Layer 6 of a small transformer language model trained on English Wikipedia (9 layers, counted from 0, width 128).
A neuron's activation on a vector x is GELU(weights . x + bias), where the dot is the dot product.

Input weights of the MLP neurons that the questions are about. A number n stands for (n - 128) times 0.005.
n3 (bias -0.160): 130, 119, 67, 156, 151, 145, 149, 120, 95, 104, 125, 161, 101, 100, 127, 145, 146, 136, 109, 155, 155, 67, 105, 85, 196, 75, 150, 153, 111, 152, 72, 73, 50, 139, 148, 104, 164, 72, 71, 121, 101, 84, 108, 99, 150, 83, 123, 114, 79, 146, 130, 110, 188, 138, 145, 152, 114, 132, 95, 160, 108, 95, 121, 218, 145, 101, 100, 121, 131, 148, 112, 179, 133, 154, 147, 107, 129, 131, 110, 86, 88, 132, 166, 83, 180, 149, 79, 144, 100, 178, 115, 131, 152, 139, 45, 127, 168, 111, 110, 132, 133, 84, 126, 129, 152, 98, 94, 108, 151, 112, 105, 152, 156, 84, 220, 151, 148, 181, 117, 173, 144, 146, 133, 112, 64, 224, 123, 143
n51 (bias -0.164): 116, 204, 123, 67, 137, 109, 118, 88, 64, 149, 89, 120, 121, 142, 174, 72, 125, 92, 135, 56, 132, 99, 180, 83, 146, 120, 182, 168, 159, 149, 108, 71, 115, 90, 150, 83, 190, 154, 110, 130, 124, 111, 121, 154, 137, 113, 133, 162, 163, 194, 114, 99, 129, 169, 160, 142, 145, 123, 133, 108, 109, 44, 176, 113, 194, 146, 124, 148, 177, 126, 125, 120, 140, 225, 86, 101, 159, 119, 131, 149, 138, 162, 181, 147, 234, 151, 184, 102, 127, 86, 158, 114, 120, 127, 102, 160, 105, 190, 164, 86, 107, 85, 219, 71, 96, 188, 80, 49, 183, 145, 135, 107, 167, 165, 56, 157, 118, 99, 70, 119, 105, 114, 93, 164, 143, 49, 154, 95
n92 (bias -0.176): 114, 189, 97, 177, 153, 235, 113, 119, 89, 181, 141, 170, 94, 87, 202, 131, 113, 156, 135, 91, 116, 47, 211, 40, 135, 49, 151, 127, 116, 94, 200, 140, 120, 164, 106, 83, 97, 156, 101, 248, 141, 118, 150, 161, 148, 76, 162, 183, 125, 187, 152, 133, 136, 182, 115, 214, 101, 81, 127, 152, 148, 136, 161, 156, 121, 74, 167, 120, 99, 135, 149, 150, 207, 119, 134, 134, 140, 115, 81, 87, 101, 179, 115, 123, 150, 138, 117, 91, 127, 119, 55, 131, 121, 179, 123, 146, 144, 158, 127, 167, 83, 121, 93, 152, 161, 84, 123, 127, 65, 155, 156, 163, 67, 122, 112, 118, 41, 110, 91, 98, 102, 54, 142, 105, 90, 118, 118, 97
n224 (bias -0.049): 65, 115, 131, 83, 104, 125, 87, 90, 195, 137, 114, 163, 158, 149, 122, 107, 93, 168, 133, 195, 100, 87, 105, 106, 139, 161, 78, 190, 89, 121, 160, 117, 85, 127, 101, 99, 208, 140, 163, 172, 144, 112, 170, 86, 107, 128, 146, 162, 109, 159, 97, 194, 94, 143, 136, 143, 116, 128, 158, 118, 117, 193, 115, 118, 138, 150, 152, 158, 172, 121, 124, 131, 88, 152, 117, 166, 103, 147, 147, 200, 77, 168, 172, 157, 136, 155, 126, 93, 128, 150, 131, 124, 102, 138, 99, 39, 69, 134, 183, 133, 140, 108, 91, 153, 133, 75, 139, 59, 73, 119, 122, 188, 65, 131, 142, 136, 98, 165, 121, 96, 31, 56, 148, 154, 88, 159, 154, 56
n319 (bias -0.193): 164, 76, 116, 152, 70, 117, 99, 62, 81, 243, 78, 136, 119, 174, 25, 144, 175, 105, 168, 88, 134, 159, 115, 129, 99, 150, 117, 239, 103, 149, 92, 97, 156, 155, 102, 145, 72, 155, 229, 152, 196, 95, 127, 104, 85, 187, 102, 81, 169, 52, 158, 146, 127, 126, 186, 184, 166, 128, 183, 139, 121, 116, 150, 138, 133, 156, 103, 66, 119, 86, 124, 95, 63, 146, 130, 198, 156, 88, 129, 154, 118, 89, 90, 104, 126, 103, 52, 100, 107, 86, 80, 121, 67, 118, 207, 176, 124, 151, 168, 133, 130, 112, 151, 133, 155, 75, 121, 127, 119, 137, 129, 96, 162, 103, 114, 173, 115, 117, 166, 73, 120, 120, 139, 161, 96, 115, 155, 138
n415 (bias -0.096): 157, 68, 116, 121, 84, 81, 138, 123, 177, 162, 114, 165, 159, 112, 119, 87, 122, 144, 125, 157, 159, 134, 177, 164, 65, 168, 160, 106, 107, 114, 109, 86, 131, 101, 180, 131, 119, 105, 134, 103, 102, 120, 151, 94, 65, 117, 95, 142, 106, 137, 36, 99, 158, 205, 110, 164, 190, 154, 136, 84, 169, 103, 139, 127, 79, 159, 79, 146, 199, 58, 153, 124, 113, 115, 196, 171, 158, 126, 119, 178, 136, 65, 148, 148, 112, 142, 93, 175, 123, 83, 110, 97, 161, 174, 141, 103, 82, 143, 161, 113, 101, 78, 118, 116, 61, 157, 88, 122, 212, 128, 137, 136, 137, 114, 156, 123, 103, 158, 115, 139, 126, 151, 136, 155, 93, 149, 117, 116
n444 (bias -0.103): 54, 122, 165, 129, 179, 153, 75, 94, 196, 59, 71, 110, 109, 166, 10, 128, 171, 143, 100, 176, 126, 107, 134, 176, 143, 128, 127, 219, 128, 78, 105, 114, 199, 66, 129, 128, 117, 142, 117, 159, 137, 100, 70, 26, 96, 190, 156, 208, 147, 63, 133, 73, 129, 129, 136, 153, 115, 126, 186, 154, 113, 55, 126, 165, 167, 156, 104, 115, 116, 159, 140, 165, 141, 195, 147, 111, 179, 112, 129, 128, 105, 113, 176, 97, 118, 228, 116, 94, 206, 105, 129, 119, 77, 69, 137, 160, 163, 172, 173, 172, 130, 127, 104, 117, 127, 176, 108, 65, 126, 167, 146, 129, 156, 115, 98, 90, 66, 101, 119, 95, 133, 122, 119, 137, 60, 156, 118, 95
n511 (bias -0.111): 167, 149, 153, 205, 84, 124, 95, 86, 79, 81, 69, 112, 188, 124, 146, 134, 77, 107, 156, 145, 104, 108, 129, 98, 160, 95, 136, 160, 143, 48, 134, 83, 131, 144, 106, 78, 127, 108, 94, 96, 126, 138, 106, 101, 156, 108, 128, 155, 107, 145, 105, 139, 105, 115, 122, 69, 102, 129, 172, 101, 109, 140, 132, 85, 157, 190, 128, 64, 159, 100, 202, 93, 143, 192, 159, 96, 164, 144, 156, 173, 218, 150, 143, 101, 156, 180, 142, 151, 123, 126, 59, 114, 185, 150, 173, 122, 125, 119, 154, 173, 77, 104, 106, 110, 149, 29, 110, 112, 126, 154, 203, 171, 82, 102, 180, 93, 181, 151, 163, 73, 90, 166, 127, 120, 133, 132, 106, 101

Each question shows a token from some text and the vector x that enters the MLP there. A number n stands for (n - 128) times 0.033.

"ated": 142, 127, 101, 133, 139, 162, 150, 144, 143, 164, 150, 164, 178, 117, 126, 161, 111, 117, 97, 114, 125, 118, 126, 147, 139, 142, 73, 108, 83, 119, 142, 160, 108, 115, 157, 167, 128, 120, 136, 125, 184, 107, 159, 89, 176, 137, 110, 125, 144, 106, 122, 76, 127, 144, 120, 117, 91, 120, 104, 117, 116, 128, 84, 122, 94, 74, 156, 118, 128, 114, 98, 135, 80, 141, 158, 84, 108, 124, 115, 104, 141, 103, 182, 180, 144, 118, 157, 85, 189, 92, 121, 144, 183, 144, 93, 155, 162, 158, 59, 123, 107, 142, 151, 145, 173, 136, 142, 167, 134, 146, 108, 116, 96, 146, 137, 115, 93, 114, 126, 143, 149, 110, 77, 121, 124, 69, 135, 145
Which neuron fires most, and how strongly? n92, at about 1.1

"emb": 158, 95, 69, 128, 163, 134, 120, 124, 96, 134, 94, 154, 139, 113, 136, 128, 138, 118, 111, 146, 114, 101, 160, 140, 110, 147, 66, 153, 102, 95, 163, 145, 100, 153, 113, 159, 155, 143, 119, 138, 134, 131, 164, 62, 160, 151, 124, 119, 141, 156, 118, 120, 100, 178, 164, 93, 109, 123, 119, 138, 153, 128, 107, 155, 96, 64, 138, 104, 120, 135, 94, 146, 50, 125, 135, 119, 141, 114, 141, 148, 112, 120, 158, 169, 126, 155, 119, 104, 185, 113, 191, 142, 174, 126, 130, 151, 159, 108, 47, 78, 84, 122, 120, 160, 171, 128, 126, 171, 137, 161, 93, 117, 146, 161, 153, 111, 110, 98, 126, 139, 127, 122, 90, 106, 190, 74, 147, 104
Which neuron fires most, and how strongly? n92, at about 0.14

" creat": 124, 134, 145, 116, 92, 131, 154, 99, 104, 125, 113, 131, 158, 99, 103, 159, 157, 134, 58, 166, 133, 106, 155, 126, 144, 137, 99, 142, 110, 99, 157, 199, 134, 117, 164, 129, 159, 152, 138, 122, 122, 138, 169, 92, 168, 138, 111, 165, 126, 127, 121, 140, 106, 153, 130, 134, 80, 114, 102, 96, 143, 153, 89, 118, 101, 76, 194, 121, 112, 82, 112, 148, 93, 158, 173, 109, 107, 71, 149, 145, 100, 124, 167, 201, 117, 137, 96, 86, 175, 81, 178, 147, 150, 159, 103, 153, 171, 122, 97, 114, 86, 153, 119, 144, 132, 142, 154, 137, 126, 126, 101, 90, 131, 142, 141, 113, 120, 155, 100, 142, 112, 110, 70, 145, 170, 68, 102, 133
The three highest activations, in order: n224, n92, n444

",": 107, 110, 113, 103, 139, 112, 140, 151, 90, 157, 104, 146, 163, 135, 101, 127, 142, 102, 114, 164, 129, 134, 93, 138, 127, 148, 90, 119, 98, 79, 144, 141, 108, 115, 146, 141, 133, 168, 145, 118, 234, 89, 141, 111, 174, 151, 96, 117, 116, 108, 148, 131, 116, 123, 114, 88, 118, 120, 111, 126, 115, 150, 89, 139, 100, 98, 186, 136, 108, 106, 107, 100, 130, 149, 159, 128, 147, 141, 132, 140, 161, 122, 188, 154, 133, 117, 88, 82, 168, 134, 161, 175, 147, 144, 136, 122, 177, 110, 57, 116, 111, 150, 137, 143, 137, 152, 125, 176, 147, 109, 96, 99, 109, 141, 112, 109, 138, 103, 130, 149, 103, 116, 104, 114, 109, 104, 139, 124
The neuron with the highest activation: n319

"g": 144, 111, 130, 105, 114, 80, 125, 158, 130, 145, 117, 195, 156, 100, 117, 125, 124, 145, 84, 146, 146, 114, 95, 171, 92, 149, 120, 162, 92, 87, 147, 150, 131, 113, 154, 112, 137, 139, 110, 129, 171, 100, 128, 61, 194, 135, 98, 147, 137, 118, 122, 144, 111, 142, 138, 120, 98, 134, 88, 97, 139, 140, 83, 144, 113, 88, 133, 98, 121, 94, 144, 133, 73, 149, 150, 66, 107, 90, 102, 103, 138, 112, 165, 201, 137, 137, 126, 95, 193, 86, 132, 147, 163, 120, 93, 157, 153, 115, 64, 156, 89, 143, 113, 159, 182, 127, 149, 170, 135, 148, 128, 109, 133, 134, 186, 126, 135, 131, 128, 135, 141, 106, 82, 128, 134, 120, 158, 174
The three highest activations, in order: n3, n444, n415

"il": 123, 147, 111, 84, 130, 154, 148, 154, 97, 98, 148, 172, 158, 91, 135, 181, 144, 136, 104, 121, 110, 118, 143, 110, 119, 153, 113, 140, 71, 91, 161, 158, 93, 134, 169, 100, 112, 135, 112, 111, 175, 187, 148, 83, 160, 153, 91, 162, 126, 152, 128, 145, 85, 128, 163, 91, 102, 134, 63, 135, 133, 124, 71, 137, 163, 127, 139, 83, 111, 91, 124, 110, 89, 141, 169, 137, 122, 112, 84, 129, 136, 108, 166, 209, 145, 151, 98, 123, 178, 73, 143, 132, 206, 161, 123, 147, 158, 122, 64, 108, 102, 142, 120, 140, 133, 131, 107, 167, 113, 136, 133, 125, 158, 111, 133, 103, 132, 118, 112, 153, 128, 130, 94, 116, 134, 116, 124, 110
The three highest activations, in order: n511, n92, n3

"st": 141, 94, 83, 147, 140, 112, 125, 152, 100, 168, 143, 236, 156, 120, 129, 167, 128, 118, 120, 103, 124, 100, 119, 150, 136, 174, 112, 156, 135, 114, 112, 158, 106, 132, 106, 143, 126, 145, 123, 128, 161, 93, 136, 124, 172, 132, 122, 141, 92, 144, 148, 134, 141, 127, 140, 102, 101, 101, 89, 128, 123, 141, 138, 98, 106, 89, 135, 103, 161, 147, 126, 110, 91, 95, 134, 76, 104, 145, 79, 108, 146, 146, 164, 185, 107, 161, 95, 94, 166, 112, 173, 146, 146, 164, 109, 188, 162, 115, 68, 96, 125, 182, 114, 132, 110, 123, 109, 163, 75, 160, 88, 147, 118, 147, 119, 161, 128, 113, 111, 155, 106, 76, 79, 130, 187, 96, 148, 128
Which neuron fires most, and how strongly? n92, at about 1.8

"cy": 173, 113, 124, 125, 153, 136, 148, 142, 101, 118, 140, 185, 169, 99, 101, 126, 101, 142, 83, 147, 144, 112, 134, 189, 131, 139, 83, 126, 100, 109, 150, 124, 98, 131, 129, 129, 145, 113, 115, 121, 147, 124, 150, 89, 181, 135, 110, 75, 113, 103, 101, 140, 95, 147, 152, 79, 96, 121, 95, 117, 149, 128, 125, 110, 104, 104, 152, 145, 124, 81, 99, 103, 80, 99, 120, 102, 153, 126, 114, 107, 114, 144, 192, 169, 147, 148, 90, 125, 206, 142, 147, 204, 169, 138, 161, 147, 111, 149, 40, 117, 122, 161, 117, 111, 125, 163, 116, 181, 156, 154, 88, 132, 72, 143, 148, 134, 121, 110, 121, 147, 123, 110, 106, 116, 134, 101, 151, 163
The neuron with the highest activation: n415

"ci": 148, 98, 133, 77, 136, 126, 116, 157, 101, 142, 101, 169, 148, 148, 147, 126, 129, 103, 95, 112, 105, 94, 156, 130, 131, 147, 80, 108, 101, 105, 154, 111, 127, 126, 161, 165, 157, 107, 144, 114, 176, 162, 147, 105, 157, 154, 103, 151, 123, 123, 136, 178, 106, 189, 147, 107, 128, 144, 84, 104, 119, 127, 117, 128, 129, 85, 170, 122, 158, 127, 107, 141, 79, 145, 102, 114, 125, 128, 91, 131, 127, 101, 184, 183, 133, 148, 65, 101, 187, 132, 146, 117, 119, 151, 119, 165, 168, 145, 75, 94, 113, 158, 102, 135, 124, 126, 88, 126, 104, 194, 127, 74, 150, 144, 171, 89, 145, 102, 82, 136, 161, 97, 105, 76, 132, 128, 108, 171
Which neuron fires most, and how strongly? n51, at about 0.5

"y": 178, 111, 148, 84, 171, 123, 156, 159, 77, 145, 153, 182, 156, 110, 91, 145, 90, 113, 97, 167, 136, 131, 127, 138, 106, 160, 87, 141, 100, 144, 166, 131, 105, 134, 120, 104, 161, 111, 133, 117, 140, 112, 132, 106, 146, 142, 103, 104, 110, 128, 124, 141, 111, 122, 133, 93, 114, 157, 85, 110, 134, 133, 98, 107, 118, 106, 155, 127, 98, 106, 104, 121, 82, 98, 137, 136, 133, 107, 117, 72, 98, 120, 188, 147, 146, 136, 102, 108, 182, 122, 141, 178, 165, 118, 142, 157, 195, 140, 46, 131, 101, 125, 139, 143, 131, 156, 105, 182, 161, 169, 130, 91, 106, 176, 169, 147, 145, 63, 137, 181, 127, 101, 104, 89, 127, 88, 143, 141
The neuron with the highest activation: n3

"ers": 115, 117, 127, 103, 122, 158, 128, 153, 132, 154, 127, 193, 168, 124, 112, 140, 120, 109, 122, 147, 131, 128, 122, 127, 128, 166, 101, 113, 110, 144, 172, 128, 108, 90, 175, 125, 157, 157, 136, 127, 175, 112, 135, 59, 156, 142, 120, 130, 123, 120, 132, 134, 99, 139, 125, 82, 121, 150, 108, 101, 141, 120, 144, 92, 78, 107, 200, 116, 119, 118, 106, 124, 109, 110, 154, 137, 114, 111, 151, 140, 97, 108, 224, 183, 123, 117, 91, 106, 160, 131, 130, 152, 136, 131, 151, 139, 166, 128, 59, 116, 84, 152, 113, 104, 124, 126, 115, 187, 140, 126, 86, 124, 118, 157, 153, 137, 115, 78, 130, 140, 133, 122, 100, 122, 139, 81, 92, 108
The neuron with the highest activation: n224

"by": 142, 128, 112, 82, 128, 128, 165, 167, 134, 170, 139, 161, 152, 126, 92, 131, 130, 147, 125, 132, 132, 140, 115, 185, 110, 171, 72, 150, 95, 118, 150, 138, 64, 104, 122, 128, 166, 159, 108, 102, 146, 125, 138, 87, 143, 145, 126, 101, 113, 159, 121, 163, 106, 155, 125, 65, 107, 139, 68, 113, 124, 125, 118, 103, 126, 89, 130, 114, 129, 83, 114, 140, 59, 109, 146, 112, 140, 131, 112, 106, 159, 125, 181, 202, 107, 129, 95, 92, 202, 101, 173, 179, 153, 146, 151, 166, 135, 143, 46, 153, 120, 162, 117, 124, 137, 139, 107, 182, 136, 153, 110, 155, 100, 145, 132, 113, 133, 102, 104, 169, 134, 94, 120, 93, 105, 101, 122, 152
The neuron with the highest activation: n415

"ip": 131, 133, 148, 110, 121, 130, 128, 116, 124, 115, 122, 206, 120, 83, 132, 149, 117, 141, 96, 140, 154, 103, 90, 124, 116, 152, 118, 124, 135, 104, 146, 135, 127, 75, 129, 171, 133, 171, 130, 109, 134, 122, 142, 96, 161, 157, 104, 147, 106, 115, 133, 160, 113, 151, 123, 94, 137, 140, 105, 66, 154, 159, 145, 138, 107, 88, 170, 119, 90, 112, 128, 146, 85, 133, 138, 66, 120, 119, 123, 147, 88, 105, 191, 201, 144, 151, 127, 106, 190, 84, 167, 179, 178, 137, 135, 195, 135, 122, 69, 109, 125, 149, 102, 141, 143, 149, 105, 162, 130, 168, 76, 76, 151, 158, 143, 117, 93, 108, 122, 151, 110, 124, 98, 105, 151, 114, 89, 115
The neuron with the highest activation: n444

"li": 159, 133, 159, 77, 144, 107, 144, 177, 85, 132, 129, 126, 144, 145, 122, 153, 106, 121, 91, 149, 140, 101, 133, 119, 140, 175, 129, 122, 114, 92, 145, 182, 85, 107, 161, 113, 201, 121, 147, 128, 175, 123, 167, 109, 166, 175, 66, 109, 106, 169, 101, 128, 90, 113, 159, 104, 128, 134, 123, 131, 134, 127, 115, 139, 86, 125, 172, 104, 155, 95, 137, 118, 72, 177, 124, 129, 124, 84, 61, 100, 139, 106, 157, 127, 118, 140, 97, 104, 165, 71, 117, 141, 159, 122, 98, 155, 155, 126, 110, 117, 118, 163, 121, 160, 145, 118, 119, 178, 109, 175, 125, 134, 142, 152, 133, 95, 122, 77, 97, 157, 130, 113, 113, 86, 143, 107, 139, 116
The neuron with the highest activation: n51

"it": 149, 107, 94, 98, 160, 115, 121, 116, 89, 150, 134, 172, 158, 113, 133, 158, 87, 129, 86, 147, 122, 113, 122, 116, 146, 169, 52, 160, 130, 111, 135, 168, 117, 120, 150, 142, 153, 115, 149, 120, 140, 116, 129, 117, 147, 178, 86, 119, 131, 133, 93, 125, 128, 151, 105, 118, 110, 139, 94, 88, 111, 139, 96, 129, 93, 125, 161, 127, 123, 102, 113, 118, 68, 166, 134, 91, 129, 86, 99, 135, 131, 82, 191, 186, 119, 147, 111, 98, 175, 83, 148, 197, 168, 137, 145, 176, 148, 114, 87, 129, 82, 149, 113, 135, 139, 110, 126, 182, 123, 166, 106, 114, 160, 158, 129, 154, 134, 105, 102, 136, 157, 123, 64, 132, 191, 123, 133, 135
The neuron with the highest activation: n415

" a": 135, 118, 138, 143, 142, 132, 132, 153, 118, 176, 109, 182, 154, 103, 132, 157, 119, 135, 91, 148, 108, 126, 100, 106, 154, 131, 92, 92, 106, 117, 131, 157, 92, 100, 145, 128, 167, 129, 140, 105, 186, 119, 113, 64, 179, 113, 97, 137, 123, 113, 146, 103, 123, 158, 152, 69, 97, 168, 97, 130, 163, 149, 113, 125, 126, 94, 150, 107, 150, 99, 97, 116, 128, 103, 167, 110, 105, 152, 91, 149, 104, 113, 181, 192, 116, 83, 108, 114, 179, 109, 120, 116, 173, 146, 139, 132, 184, 140, 66, 132, 130, 144, 106, 139, 133, 126, 147, 150, 125, 178, 67, 102, 128, 153, 88, 130, 110, 140, 100, 175, 155, 126, 114, 113, 130, 100, 127, 148
The neuron with the highest activation: n3